Layer 2 of a small transformer language model trained on English Wikipedia (17 layers, counted from 0, width 96).
A neuron's activation on a vector x is GELU(weights . x + bias), where the dot is the dot product.

Input weights of the MLP neurons that the questions are about. A number n stands for n times 0.0077.
n22 (bias -0.015): -15 -40 44 -19 -8 -35 -36 9 -58 7 25 -57 18 4 58 -5 -49 40 15 -72 17 37 -14 -32 22 -8 -30 46 -40 35 15 -84 30 35 -35 32 38 8 12 -29 40 -14 -39 48 24 7 -20 -2 13 -10 7 -20 -31 7 30 -49 -23 67 11 38 -29 -66 24 34 43 -36 -53 -26 2 -6 29 5 1 17 -15 20 -5 31 60 0 -10 17 -38 -45 -1 -12 -10 45 -11 28 32 0 5 -42 16 15
n40 (bias -0.038): -38 -21 16 -1 -28 -55 -5 -19 30 -14 -16 -35 -16 15 -6 -44 -41 18 -22 -42 14 -31 15 5 18 -5 38 24 9 31 -69 -19 -23 -13 2 5 9 49 14 -11 -21 9 4 12 -8 6 -3 30 -7 -14 44 3 30 29 -11 12 5 40 46 -16 -23 1 15 8 -6 38 17 -7 8 -21 -15 9 35 12 7 -1 -13 -2 -11 -17 3 3 -25 6 15 15 26 -8 40 -8 0 23 -41 16 7 -28
n67 (bias -0.027): 16 -13 -5 -51 -3 7 16 2 22 -10 25 22 3 1 -2 30 -15 -21 1 30 3 34 -1 14 -17 25 -11 1 -8 14 -20 27 40 -11 59 -17 27 -25 -27 23 -24 -16 -3 -7 -19 -39 6 22 -31 -11 -39 -1 12 -14 -29 18 -1 -26 -27 33 -6 10 -38 -12 42 9 -14 1 -8 -18 -9 28 34 29 -63 42 -37 -9 -22 -50 26 5 -1 -8 9 20 13 28 25 8 6 -14 -25 -16 7 35
n83 (bias -0.013): -33 -10 61 0 -33 7 -53 12 -19 -12 31 -1 18 -9 46 6 -32 -26 68 -26 19 37 18 22 6 5 66 -35 32 -57 14 -4 37 26 28 9 10 -70 -50 -12 14 1 47 -28 15 -33 -25 -30 26 16 -2 14 -9 -22 18 -10 53 -10 -19 -13 -18 -44 -30 -38 -47 50 -7 -9 -15 18 8 -13 11 27 -13 11 -28 -11 16 -7 2 25 32 7 -36 -10 -27 3 2 26 21 -3 -18 40 33 -41
n96 (bias -0.032): -24 49 -3 31 6 64 18 -5 -22 -33 -2 -3 -8 -18 22 -22 -31 -42 -16 -34 -5 -15 23 23 4 -23 -2 -18 -28 25 -31 -28 19 11 5 12 10 -11 14 -41 -14 -33 6 -3 -32 7 46 10 -75 10 -9 24 15 -61 -3 20 2 -6 3 -17 6 44 -18 -31 36 7 7 19 13 -30 -11 -28 -1 60 44 -58 2 24 14 13 59 14 -11 29 -37 47 65 -15 45 -36 20 -43 -5 -12 45 -7
n192 (bias -0.002): -9 -24 4 9 19 -26 -34 -42 24 0 2 -8 1 3 -2 23 6 -5 14 5 -4 3 -1 27 31 21 -5 -12 -8 -11 6 1 35 24 -18 13 -11 -3 12 -18 -7 -11 34 -45 6 -26 4 -34 5 0 -26 -10 -9 -1 29 24 16 -2 -2 -29 40 -20 -14 5 16 0 11 -31 27 0 -17 14 -9 -2 -31 3 8 14 8 27 -6 44 -14 -3 -14 -13 13 -17 -2 9 -3 9 -16 41 -24 8
n203 (bias -0.018): -38 -24 5 -11 -11 8 12 -48 43 34 6 -4 6 35 5 -15 24 17 -23 -37 6 33 18 22 7 18 13 45 -7 3 -23 23 4 -1 44 3 -11 -29 26 21 -19 -10 29 -49 1 -29 -6 -6 -13 -1 16 13 4 22 -21 34 -10 25 -57 -12 31 -31 -46 -29 -11 10 -26 19 30 21 -5 43 23 -14 -19 51 13 -20 -44 1 -37 -8 2 -39 -12 -16 -7 -17 27 10 -9 -4 -31 13 5 2
n214 (bias -0.012): -16 20 -48 30 -15 53 -66 -47 27 10 64 15 60 3 22 -14 30 6 -26 10 11 5 -18 -3 -10 -43 -2 -45 -4 -10 8 47 26 18 11 -9 27 2 39 3 -1 -4 16 20 -16 -61 -60 -9 -46 51 -8 -47 2 6 58 -17 24 -55 12 -21 -17 58 -2 -58 -15 -32 12 8 17 3 -1 40 -14 -25 -35 -13 27 -16 28 18 -10 -40 -18 -37 -37 6 20 -32 4 21 14 -4 27 66 -7 35
n221 (bias -0.009): -24 23 -1 -47 -18 25 14 -44 19 21 32 2 -2 -17 -18 -18 -24 -13 24 -26 -6 15 4 16 -39 -1 -25 10 4 -10 19 9 10 8 12 -54 31 -18 22 -35 -25 9 36 -21 -28 6 -3 -8 19 2 -9 -11 -16 29 -15 -16 5 -16 6 14 1 -18 -20 21 58 18 -13 12 24 -12 -20 -24 36 41 -5 20 6 -27 64 -11 -16 -11 40 -3 10 -6 17 21 46 -3 8 -53 10 -1 18 -12
n273 (bias -0.007): 2 23 -12 32 28 11 -12 10 -32 -30 -22 -1 -32 -9 -1 6 -32 -1 -40 -44 26 -6 32 -42 -7 -45 44 34 3 48 -54 -2 -21 -4 -47 49 22 -26 9 -5 9 -32 28 13 29 30 -9 -7 -42 -41 -23 24 7 10 28 -8 -27 19 4 20 39 -2 30 31 9 16 -60 -3 19 -4 -17 -26 6 22 41 -32 -16 44 22 10 -8 -6 -39 9 -17 30 -16 56 40 8 14 -25 -25 13 11 2
n278 (bias -0.015): 14 37 -33 11 36 23 41 -36 -24 11 1 -9 30 34 -18 -59 -20 -4 15 -3 -70 -26 -27 1 -24 17 -10 -31 -41 15 3 15 -24 28 10 47 32 -53 -73 1 -44 27 18 0 -12 -70 -19 -31 18 -3 44 21 49 11 -38 41 56 12 52 27 -12 77 13 -27 -64 21 -9 -35 37 -51 -28 39 10 -2 -17 1 20 -91 8 44 -35 -42 -33 -27 10 37 -4 -9 50 -6 14 20 -4 57 32 -6
n289 (bias -0.011): 13 -33 -41 -2 -19 10 1 -42 22 32 -19 -7 30 -9 4 11 2 -7 -4 15 -1 -22 15 -14 -38 -3 12 15 5 41 -19 -25 39 -15 16 -7 37 33 4 -37 -32 7 9 -21 6 -9 -29 -4 -24 21 28 1 23 -29 -34 -12 -26 15 12 -6 61 -24 13 1 -27 38 -30 -1 -8 1 -31 14 -9 20 39 23 16 -42 -11 36 19 16 27 -32 15 16 -32 -1 -20 37 10 -8 0 1 11 -17
n291 (bias -0.000): 3 -22 11 -39 -3 -19 4 13 20 -16 49 -16 -32 -1 -7 12 8 -8 -29 35 -2 -8 -14 25 -13 6 -12 21 18 -1 1 -11 22 25 20 -8 -1 4 17 -20 11 9 41 0 -32 1 -32 10 -4 -1 -25 -7 -14 -3 -1 11 -42 20 -8 -6 13 -19 -4 22 -4 -2 17 -7 51 43 11 19 -10 -21 -52 17 -21 -20 -5 3 19 -15 -23 -1 -6 -42 -9 43 7 -10 -15 -1 47 -2 36 -13
n306 (bias 0.000): 30 21 3 -1 17 44 21 33 -8 -5 25 34 -8 9 35 -36 -28 -39 -2 -23 10 12 -22 -6 -19 -18 9 15 -14 8 -55 -14 -7 -27 -12 -5 1 19 -38 16 13 7 27 16 -4 -5 -25 21 -40 -37 9 7 5 -8 17 9 8 -22 2 -39 5 5 33 32 13 10 -15 -3 12 -33 -4 5 -26 66 4 -14 -30 18 -3 -8 -5 -4 -11 17 -38 15 4 -5 14 -11 8 -1 3 19 33 0
n323 (bias -0.021): -17 -12 36 -5 49 -21 14 -31 -22 -11 -13 20 14 -19 -5 8 -8 -30 -26 15 -14 -6 -4 -19 -4 14 8 -7 -13 0 -58 0 29 -32 -47 21 -12 4 -10 14 7 -23 48 10 11 13 11 21 -21 13 23 -26 -31 38 8 -2 -5 0 -14 5 -15 10 -13 -19 14 2 22 -19 -7 -8 -16 23 -7 52 -4 -39 4 1 13 -2 16 -5 1 -8 25 65 -19 4 30 8 -1 -24 8 24 -3 8
n324 (bias 0.001): -1 18 -6 44 -35 -19 -31 -37 -22 -25 25 -19 -49 14 28 34 -10 5 39 -15 6 -23 -11 12 42 9 -3 3 17 -13 1 21 17 3 -25 22 1 -15 5 -31 -23 -2 22 -17 11 -6 43 -7 -7 5 -13 -12 10 18 19 -36 18 -28 -56 33 -12 -6 -1 -24 -4 50 26 -34 -23 17 -29 -51 -30 -18 18 5 -5 8 22 26 20 20 -26 10 9 -9 -15 6 41 20 27 -23 1 -3 42 -1
n378 (bias -0.009): -6 15 60 34 17 6 17 -4 -18 -2 -18 26 0 21 -31 -57 -10 -3 -56 -28 -11 25 -9 -38 26 -27 12 -15 -19 6 -32 30 -47 -7 -2 57 51 -18 13 45 22 16 3 58 -13 -10 -40 -11 -57 4 13 -5 -2 -13 -21 -36 -6 -1 -1 -23 -25 57 6 2 12 13 -20 16 35 -19 35 -44 -7 -25 6 -6 -27 -13 -13 6 -5 11 -32 30 -2 3 42 54 2 -12 0 -6 35 -8 24 -16
n410 (bias -0.014): -25 -13 -23 10 -9 27 -34 -1 31 8 23 2 -21 -22 5 -37 -20 5 -6 19 -38 -6 -2 6 -26 2 -7 17 1 12 -10 -33 17 22 -29 1 34 11 35 11 22 12 29 -17 -16 8 -11 0 -25 12 -5 27 38 6 11 12 4 55 -11 4 3 -35 -7 -9 8 14 10 -27 29 0 -21 -9 16 3 -23 9 -7 -4 3 11 -38 -2 -7 38 -29 -29 -4 0 -2 -2 1 -31 17 13 8 1
n415 (bias -0.024): -17 6 19 1 19 -6 2 0 5 -12 7 -10 -27 -14 30 7 -15 35 -40 -31 -3 11 -9 -9 -18 -10 -1 4 -4 2 -3 25 -10 -1 -20 23 -20 12 25 2 -21 -23 -1 27 5 13 -13 -21 13 20 -16 -29 12 10 18 16 4 5 2 -13 -4 2 -5 10 10 0 -16 21 22 -3 -9 20 32 15 -15 5 -2 14 -16 -16 -16 -1 -33 19 61 -8 -3 20 -5 10 12 26 2 -9 -17 -26
n424 (bias -0.022): 33 -5 -27 -12 0 18 35 8 21 9 4 8 17 6 13 8 21 -21 -23 -29 -50 -57 -2 -15 9 8 -34 17 19 27 -20 5 -19 32 4 -12 -10 -8 7 -20 35 -23 53 -31 -44 -6 34 69 5 -47 28 15 15 -48 12 14 33 -7 14 -32 -5 33 -45 40 7 11 2 -23 -6 -28 -26 2 6 13 -15 16 -32 10 13 -34 -41 3 11 2 -22 57 -20 15 19 36 -39 -23 30 2 -73 59
n445 (bias -0.015): -17 -56 -4 6 -15 1 -31 19 -11 21 54 -2 2 -5 5 -20 -18 -34 0 21 -17 -23 -17 -38 -18 15 -23 9 -8 -22 28 34 34 49 -1 -58 10 7 41 8 18 13 -42 -23 3 2 8 -17 33 -7 29 23 -27 -41 27 32 -38 48 -4 -48 32 -7 -31 0 -37 -32 40 -8 10 -8 24 11 1 60 -6 1 43 -22 -14 -2 4 53 -29 59 10 -81 -3 42 47 -16 19 -12 5 -43 -29 -13
n452 (bias -0.013): -29 -3 -13 -4 -8 -4 13 6 -42 6 -9 -1 -9 -50 -5 33 -38 3 13 26 9 22 -21 27 9 1 -12 -10 -11 -42 23 35 8 -8 10 9 -11 -18 51 33 5 15 13 10 -25 3 -20 -14 -9 6 -28 14 17 -7 -10 24 -40 3 -2 -2 -9 -1 -28 9 -2 -9 9 -13 27 3 -29 11 -1 49 -5 52 -10 -25 8 10 -5 2 -16 34 -3 -16 8 -29 38 -18 12 -25 23 20 -21 6
n455 (bias -0.026): -12 25 -17 19 56 37 -49 -66 -13 -28 -35 21 26 10 6 -12 42 31 27 -8 -14 -14 -18 -47 -3 -7 9 6 -19 -33 -22 44 -11 -6 -14 34 -15 16 6 -10 -9 19 -13 -45 1 15 0 -11 22 17 -9 11 -20 -14 -6 -24 -35 4 -11 -9 11 31 21 -33 2 -4 23 2 29 -2 -6 61 -2 -11 -26 25 14 -35 -35 44 -15 15 22 -6 -39 60 30 40 -47 -19 29 12 -25 5 -15 23
n456 (bias 0.002): -23 23 -6 18 23 -6 9 -4 -8 -32 -19 -27 4 -21 11 -43 25 20 -8 -21 -9 1 -27 -30 4 12 -25 -20 9 26 -24 -13 -26 -2 -2 39 23 -19 4 -22 8 12 4 29 15 21 21 25 -7 -7 0 -18 19 38 -5 -33 -7 1 -23 19 -2 9 27 30 26 -8 -1 28 11 3 8 -46 -14 9 -1 6 -11 -14 13 -8 -7 -21 -22 8 -21 8 28 20 26 20 -16 21 -7 -17 -1 -1
n475 (bias -0.018): 6 -9 -40 24 -10 10 20 -14 -24 -14 -34 34 33 -46 -16 18 -5 -4 -10 -21 -56 9 31 -94 -5 12 -13 -44 24 -12 6 46 25 -40 -48 25 27 5 18 50 31 1 37 -19 -47 -20 23 -49 45 -28 -10 33 10 -9 39 0 -37 5 -60 -22 -15 -24 -30 -48 39 61 -21 43 29 -16 -29 -70 26 34 9 29 57 -4 26 18 41 -1 4 -39 34 17 43 61 0 8 -29 26 -39 -34 26 -9
n537 (bias -0.008): -16 -18 -29 23 30 2 -40 -6 -39 -31 -18 24 -17 -14 35 -59 -61 55 -29 0 -23 -1 24 7 25 24 -8 34 55 -9 -52 -42 -29 -8 -44 15 -25 -17 -48 -10 -15 36 8 15 2 28 1 -8 6 -7 26 -20 -45 26 35 -8 -5 41 -19 16 -8 -37 -42 9 48 23 -21 -49 -3 -3 21 -4 23 20 17 3 -6 44 43 -67 19 27 -3 90 13 -5 -34 26 0 0 48 23 18 9 -8 -3
n547 (bias 0.006): 5 6 16 -22 2 37 -13 -31 5 20 -5 -23 29 11 11 4 32 -1 9 -52 -1 -4 59 -29 -15 11 -22 25 13 -23 -10 3 -63 -14 -9 -21 7 -6 4 -23 1 62 -16 -33 50 1 -28 -28 -63 -57 -25 -27 11 0 -10 19 28 -4 43 -27 -21 21 -20 11 23 25 22 61 -45 -5 19 39 -26 -13 -38 39 36 -52 37 -43 26 48 30 31 -59 24 -16 -20 23 54 8 -49 20 -6 -12 -11
n553 (bias -0.038): -20 23 -7 4 -6 6 -24 -2 -7 6 -4 23 -4 12 4 -18 7 6 -6 13 -8 -6 -8 7 -10 0 -8 1 22 -6 19 8 -3 -1 -7 -17 -14 -2 28 -16 -27 16 4 -1 -10 -23 -5 -16 26 -11 -7 12 -8 -3 13 14 -1 -13 -4 -2 8 22 -6 12 7 -1 -2 8 18 6 -1 15 -17 10 1 11 -14 -8 -5 9 11 -4 2 10 3 0 -18 -2 -3 2 6 -10 -1 10 -18 12
n559 (bias -0.007): -51 14 -9 -24 27 5 37 -55 20 -11 13 20 -49 -11 6 10 -27 11 3 16 -11 -6 24 15 -2 -23 18 13 30 -27 -28 -42 19 5 15 -12 -12 38 -2 -16 33 66 41 5 -1 -17 -13 -2 -10 28 2 -16 -15 11 -25 38 -33 29 -12 -14 20 -56 23 47 38 5 -27 24 20 -11 9 26 -49 37 -3 -13 -27 13 -11 -7 -12 -36 38 -12 -15 -51 -12 7 -21 39 -52 44 -21 14 35 -5
n561 (bias -0.011): -31 -17 41 -13 17 13 -41 32 37 9 -28 -18 11 17 -26 15 -16 32 11 -12 11 -6 -2 16 -33 -36 31 7 -2 -2 29 -8 21 12 -18 36 34 12 15 45 13 -19 15 24 -12 -33 -79 -15 -22 39 12 5 -31 -12 -19 14 13 -14 11 -49 17 20 10 -16 -14 3 33 24 3 5 19 8 -2 -28 10 28 13 -52 -85 -9 -8 -24 -1 -56 48 24 -25 36 -39 1 -6 28 -38 -36 46 47
n572 (bias -0.016): -22 -32 46 -35 73 -21 10 2 -22 4 29 -14 -77 38 12 -22 -41 27 -15 17 69 -23 -19 3 -5 -10 4 13 24 45 -27 3 -9 -2 -20 -5 11 48 -55 -7 11 -41 -9 -7 -88 -49 11 0 -4 -14 -9 -33 17 -44 -12 4 56 -6 -38 7 19 27 -16 57 35 -3 -4 43 4 1 -9 -1 -11 9 59 44 25 -51 -7 -36 -5 10 -26 -10 -37 7 -27 4 20 33 27 15 15 38 -5 35

Each question shows a token from some text and the vector x that enters the MLP there. A number n stands for n times 0.04.

" to": 22 7 -15 51 12 5 30 42 -38 17 40 -6 -38 3 -21 -6 3 0 30 4 -22 -18 24 25 30 -13 -31 -2 -18 -2 0 7 16 -70 1 -44 38 -3 28 -11 12 -15 20 -20 -1 -6 -35 15 14 6 -17 33 -34 22 -7 -6 29 -20 2 22 4 6 39 13 -39 -28 -10 27 -14 19 1 7 17 -18 -34 -19 -15 30 -19 -23 16 12 31 6 -3 -1 9 -24 -17 7 -12 39 -23 -14 -28 -46
The two highest activations, in order: n306, n559

"P": 18 5 -9 18 26 -14 26 29 -14 59 53 -22 -57 -11 -12 -8 -11 20 7 -2 -20 6 24 16 16 12 -2 -10 -35 -16 -35 17 6 -36 5 -38 3 -24 19 0 -13 -9 -22 0 26 -19 -11 19 -2 31 -14 28 -10 19 -12 -14 26 -8 1 27 -3 30 24 9 -17 -25 -28 19 -10 52 -4 -50 2 -37 -24 -42 -3 30 -7 -5 -1 15 40 -1 19 42 13 0 -16 33 -32 14 -20 -7 -53 -30
The three highest activations, in order: n415, n456, n378

" co": 23 -12 -7 22 1 5 41 32 -26 49 48 9 -37 -8 1 -14 -9 14 39 31 -12 -23 -3 23 19 -6 -20 -18 -30 2 -25 2 32 -69 -7 -41 32 -8 26 5 16 -11 17 -26 12 -8 -13 8 20 10 -24 35 -31 19 16 -13 10 -20 21 19 1 1 33 2 -45 -9 -18 25 -16 34 5 -23 9 -44 -16 -40 -14 22 -30 -28 -2 24 27 14 -11 16 -2 -21 -2 19 10 25 -23 -18 -25 -38
The three highest activations, in order: n83, n306, n324

"ate": 14 3 -32 42 12 -29 24 23 -41 32 30 4 -19 4 -40 -7 -14 19 26 4 -8 15 3 43 28 24 -22 7 -30 -22 -12 6 16 -53 11 -55 12 -9 21 2 25 -16 13 -26 9 16 -40 47 0 13 -26 18 -4 15 -16 -7 11 8 11 28 31 29 -4 1 -21 -8 -28 19 -14 38 17 -35 -12 -38 -17 -24 3 13 -5 -10 -1 14 32 7 5 11 12 -36 -21 15 -3 27 -27 -19 -37 -59
The neuron with the highest activation: n452

"er": 35 31 -23 3 11 -27 28 4 -17 54 34 12 -23 -10 -14 -17 1 24 22 6 -44 -14 28 44 24 30 -21 -3 -26 -9 -21 5 8 -65 38 -31 17 3 30 5 31 3 -18 -28 13 1 -24 7 32 29 -14 24 -23 10 -6 -23 4 -17 -3 41 18 10 14 14 -31 -24 -31 33 -3 -2 -10 -30 4 -34 -6 -22 -10 17 -12 -6 3 15 45 7 12 12 -10 -12 -5 -11 1 12 -26 -26 -43 -50
The three highest activations, in order: n221, n289, n559

"\n": 24 14 -9 30 28 -1 37 25 -34 51 45 -4 -18 -3 -16 0 2 14 36 24 -18 -24 12 -2 41 9 -22 -7 -18 -21 1 13 -4 -63 13 -30 11 -6 -5 -19 -25 -4 -1 -10 -5 -19 -47 20 4 6 -11 16 -31 31 -3 11 53 -12 19 19 34 1 27 4 -16 -26 -39 21 -9 50 -8 -29 11 -32 -8 -48 -8 -7 -26 -18 4 24 11 23 -2 26 21 -17 -11 7 -15 15 -20 1 -31 -40
The neuron with the highest activation: n278

" time": 28 29 -15 29 16 -21 8 35 -46 33 19 0 -20 10 -13 19 13 20 36 9 -18 -21 8 46 29 4 -10 7 -26 -21 -56 -9 -4 -53 -4 -28 39 -16 13 -7 7 -28 10 -6 10 -11 -17 17 -13 8 -21 11 -35 18 -4 2 9 -1 11 27 12 25 27 -17 -49 -7 -3 16 -2 57 11 -24 -19 -34 -14 -46 -2 9 -14 -26 18 20 39 2 15 10 16 -24 -20 10 24 11 -25 -11 -52 -15
The two highest activations, in order: n324, n323

".": 34 9 -12 29 27 -10 61 33 -40 47 41 -11 -27 -19 -31 1 18 17 36 -1 -33 -19 24 25 20 22 -17 13 -28 0 -8 4 -12 -65 24 -29 38 -25 19 -4 2 -9 10 -17 -11 -19 -25 9 -3 13 -16 32 -13 17 -4 7 22 -20 17 22 10 14 23 5 -24 -28 -27 20 -1 32 -1 -29 9 -25 -16 -34 0 17 -20 -14 -15 16 18 -8 -15 26 10 -25 -22 1 -19 23 -31 27 -35 -43
The most active neuron and its activation: n278, at about 2.1

"ti": 23 -3 -26 5 11 6 23 6 1 58 32 -4 -32 -17 -48 -10 -23 4 54 12 -1 10 4 55 34 17 -38 -24 -30 -21 6 17 -11 -54 10 -21 1 2 15 8 -9 -27 19 -6 28 8 -24 23 24 24 -27 27 -17 21 -16 -22 -5 -6 -14 15 28 24 14 13 -25 -14 -14 32 -10 25 23 -28 -2 -47 -14 -59 -15 2 -21 -9 -12 10 36 20 1 14 8 -26 3 -5 0 31 -19 -4 -22 -33
The two highest activations, in order: n221, n452

" member": 51 -1 -27 37 26 -18 36 11 -32 44 29 -20 -33 21 -9 5 -4 4 8 9 -15 -8 28 31 26 28 0 -16 -26 -1 -29 -4 3 -49 1 -27 14 17 16 -35 10 -33 25 -32 -3 9 -38 19 17 7 -36 13 -27 2 -8 2 -2 15 22 40 20 8 -1 16 -23 -8 -11 29 9 22 20 -28 2 -47 -14 -26 -10 18 -9 -17 -10 23 42 18 4 30 -25 9 -14 3 -12 3 -27 -9 -58 -37
The most active neuron and its activation: n424, at about 1.8

" Court": 22 -4 -22 25 26 -28 31 7 -31 31 27 -11 -46 23 -20 -14 -6 20 20 -4 -26 -31 30 35 14 23 -4 2 -28 -2 -36 8 7 -63 5 -25 9 14 17 -8 10 0 2 -12 16 18 -10 10 1 -7 -27 29 -27 46 -5 -9 9 -1 14 41 3 28 -10 4 -19 -26 -21 18 -12 6 26 -28 -31 -26 -18 -19 -10 21 -5 4 -16 40 52 10 11 31 7 -6 -28 6 8 31 -22 -11 -54 -49
The three highest activations, in order: n537, n547, n40

"t": 26 7 -13 10 3 -33 35 26 -30 38 33 -24 -46 -3 -58 -9 -17 3 12 -5 -18 -15 26 38 38 26 -28 -3 -15 -5 -15 17 11 -49 17 -32 26 -3 5 -21 42 -11 -5 15 17 12 -20 21 40 31 -25 29 -7 -7 -4 -19 9 -20 20 26 10 20 21 27 -24 -25 -8 28 -6 0 12 -38 -17 -17 -31 -37 13 14 1 -10 -6 23 39 19 12 -17 9 -39 -7 11 2 9 -33 -2 -36 -42
The neuron with the highest activation: n445

" de": 15 -10 -19 44 26 -11 21 25 -24 32 47 -10 -24 -2 -25 4 0 12 33 20 -30 -15 35 16 2 4 -4 1 -34 -25 -25 6 19 -62 -12 -19 23 0 25 -9 -4 -18 21 -23 5 -16 -12 6 21 0 -37 35 -5 33 0 -2 23 0 20 26 21 2 24 6 -27 -31 -29 13 -22 52 2 -29 16 -39 -22 -50 0 7 -30 -26 -12 -10 60 37 -8 24 8 -27 -7 -3 -8 35 1 -11 -22 -30
The neuron with the highest activation: n410

" of": 19 0 -14 46 1 -21 31 31 -35 26 63 -10 -27 23 -11 4 13 1 30 11 -24 -28 8 43 11 11 -31 -3 -31 -9 -21 10 8 -65 4 -24 42 -6 18 -18 24 -23 6 -14 -6 10 -27 22 20 0 -35 31 -34 22 -17 2 22 -14 8 16 4 2 37 8 -6 -44 -18 25 -4 26 6 -12 22 -3 -25 -31 5 5 -22 -17 17 0 41 1 -6 2 22 -23 -37 -3 -7 27 -19 -3 -35 -35
The neuron with the highest activation: n291

"y": 27 25 -36 20 12 -21 17 25 -16 50 43 -13 -19 0 -72 -1 8 13 43 0 -4 -12 17 24 32 13 -24 -6 -4 -33 -6 18 5 -77 35 -37 13 -6 27 10 -19 -11 7 -16 12 6 -27 26 13 23 -19 21 -27 17 3 -6 10 -12 -11 26 32 8 22 -3 -29 -31 -19 26 -29 34 1 -28 -3 -15 -30 -34 -10 13 -5 -25 16 10 38 3 -7 14 15 -17 -1 7 -21 34 -15 -7 -29 -49
The two highest activations, in order: n67, n221

",": 36 22 -26 30 5 -23 57 41 -40 22 61 0 -22 -4 -24 11 0 13 28 16 -16 -17 30 18 23 18 -30 5 -46 -1 -22 -4 6 -48 20 -25 33 8 10 -14 1 -34 10 -9 -1 -8 -40 -1 -11 5 -19 34 -10 15 -9 0 44 -7 7 19 18 17 17 -5 -24 -45 -35 19 -14 13 -1 1 2 -23 -29 -50 5 6 -17 -16 -1 11 32 11 11 20 21 -2 -24 -3 -13 37 -28 23 -32 -37
The three highest activations, in order: n278, n67, n306

" by": 31 12 -9 41 18 -21 34 25 -46 30 55 3 -23 -2 -7 3 3 -1 23 13 -18 -14 5 21 29 1 -22 -6 -48 -10 -4 -10 4 -68 6 -28 31 -1 20 -19 12 -28 4 -18 -9 -6 -47 19 14 5 -23 43 -29 29 3 0 19 -4 13 25 24 -3 46 11 -20 -28 -33 17 -24 22 -1 -4 19 -24 -24 -26 -10 22 -9 0 20 12 32 2 2 19 0 -25 -29 26 -7 27 -30 -19 -38 -31
The neuron with the highest activation: n22

" with": 21 5 -6 37 9 -26 39 29 -51 37 52 5 -35 2 -9 -13 -5 -7 25 18 -8 -11 11 33 38 5 -37 14 -40 -3 -11 10 -2 -54 -5 -30 23 1 12 -18 10 -32 14 -21 2 -2 -35 13 13 -4 -21 35 -36 34 -2 1 17 -25 8 24 21 15 57 6 -10 -24 -13 30 -26 22 -5 -8 25 -2 -30 -30 3 9 -12 -9 23 5 26 -20 -5 11 1 -12 -19 11 -7 23 -36 -12 -39 -32
The most active neuron and its activation: n306, at about 0.51

"a": 20 14 -28 3 5 -16 24 48 -22 26 46 -17 -50 -6 -59 -4 -7 14 35 2 -19 -3 15 56 28 30 16 -4 -29 -17 -18 13 -15 -40 25 3 8 2 32 -5 14 -29 11 -5 12 9 -24 24 32 -4 -7 30 -24 23 -5 -20 21 -16 7 10 30 4 6 26 -31 -50 -21 24 -2 32 -15 -35 -13 -46 -19 -46 17 16 -18 -18 21 -5 21 9 -1 0 2 -13 -14 3 6 22 -3 -1 -36 -40
The most active neuron and its activation: n291, at about 0.52

"s": 34 5 -15 14 9 -30 17 20 -24 38 39 0 -39 -5 -49 4 -5 14 25 13 -9 -12 31 45 22 18 -27 -8 -22 -15 -4 14 -8 -61 23 -25 35 17 13 -19 10 -16 11 -4 0 -11 -10 24 19 6 -27 25 -27 3 -19 -7 21 -16 -11 28 8 24 18 3 -27 -30 -22 25 -1 27 -3 -39 3 -36 -34 -35 4 18 -26 -37 16 38 51 13 -3 0 12 -24 -15 21 -18 32 -33 21 -16 -30
The neuron with the highest activation: n67

"al": 22 9 -14 33 30 -35 11 16 -35 56 31 -24 -34 17 -50 6 10 11 27 7 -15 -7 12 33 10 19 -36 -2 -16 -18 8 25 8 -56 37 -14 14 10 8 -8 17 -29 1 -15 -5 2 -32 33 24 23 -1 36 -23 26 -11 -15 13 -4 -10 -2 38 -4 17 8 4 -44 -14 30 -11 33 2 -36 11 -43 -21 -39 -20 11 -6 -28 15 -1 41 2 -5 9 23 -32 -1 4 -30 15 -11 1 -28 -54
The neuron with the highest activation: n291

")": 34 32 -7 8 33 -10 40 33 -26 46 49 -2 -20 -15 -38 25 7 7 25 -5 -5 -25 19 17 19 7 -12 3 -12 -42 -24 16 -2 -58 -17 -24 -4 26 17 -23 -32 -27 7 -12 -17 -6 -37 0 -23 7 -14 23 -35 26 -8 0 39 11 18 25 33 26 13 22 -21 -33 -27 20 4 35 -8 -54 1 -38 -8 -33 0 26 -10 -11 21 9 13 6 1 7 24 -33 -22 14 6 20 2 12 -39 -34
The most active neuron and its activation: n572, at about 0.34

" official": 46 -6 -17 39 28 -14 20 27 -43 45 18 -15 -43 20 -7 7 -10 -6 13 25 -31 -6 12 40 23 16 -13 -8 -11 2 -35 9 24 -62 1 -31 27 11 20 -10 8 -32 6 -20 4 10 -35 39 28 24 -28 15 -18 23 -11 -7 -8 21 3 23 40 18 17 0 -21 -5 -15 25 -6 29 11 -27 -10 -44 0 -31 -26 17 -5 -9 -19 19 22 0 10 17 -6 -14 -14 8 -7 -2 -24 -24 -46 -38
The neuron with the highest activation: n289

" Central": 35 13 -6 25 40 1 31 10 -29 44 6 20 -48 18 -18 12 -20 10 26 -6 -44 -32 7 20 7 18 9 -19 -33 -4 -4 20 6 -39 28 -19 13 19 16 8 3 -26 5 -11 9 6 -13 40 27 -7 -16 30 -35 48 -22 -9 15 8 -4 11 10 14 17 8 -10 -34 -15 10 -14 34 4 -47 -16 -19 -33 -33 -17 11 -4 -3 30 17 30 2 -6 16 12 -15 -29 -2 -25 28 -20 -6 -53 -56
The most active neuron and its activation: n559, at about 0.16

"form": 35 22 -4 22 16 -26 35 22 -21 83 16 -7 -40 -6 -15 -13 -1 25 22 -3 6 -2 10 50 10 33 -25 -20 -15 -10 -4 1 2 -28 2 -37 11 -7 -3 1 0 -29 0 0 26 -5 -31 12 12 21 -19 14 -46 11 4 -5 8 6 -10 47 19 30 6 -5 -20 -13 -16 48 -12 16 -3 -11 8 -42 -25 -38 -22 11 -21 -16 -3 28 46 3 6 14 -5 -10 -13 11 -31 3 -37 -24 -33 -34
The neuron with the highest activation: n67

" and": 19 22 -21 43 12 -10 20 18 -33 37 47 -7 -33 -15 0 -17 19 7 25 16 -18 -17 24 30 30 16 -29 7 -34 7 -8 8 4 -69 -2 -35 20 -9 37 -15 16 -16 1 -13 19 0 -27 2 39 21 -20 27 -25 28 -4 -7 14 -26 15 34 6 31 21 -16 -39 -38 -22 32 -6 -1 -14 14 -16 1 -26 -48 3 26 -6 -27 7 -5 34 -19 19 8 7 -9 -27 11 -12 19 -19 -2 -38 -27
The most active neuron and its activation: n214, at about 1.2

" California": 16 18 -17 5 43 3 2 16 -23 40 2 -10 -46 8 -25 -4 -4 5 35 4 -23 3 -15 34 18 24 -10 11 -18 1 -13 24 9 -34 15 -9 42 -32 16 0 -7 -35 21 -14 22 24 -7 25 9 18 -24 25 -18 44 -9 -16 4 -1 20 27 35 26 19 0 -34 -30 -24 25 1 27 -6 -28 -12 -30 -19 -50 -3 26 -24 -24 4 22 24 12 4 -1 15 -16 -36 -9 -16 2 8 3 -63 -64
The two highest activations, in order: n456, n273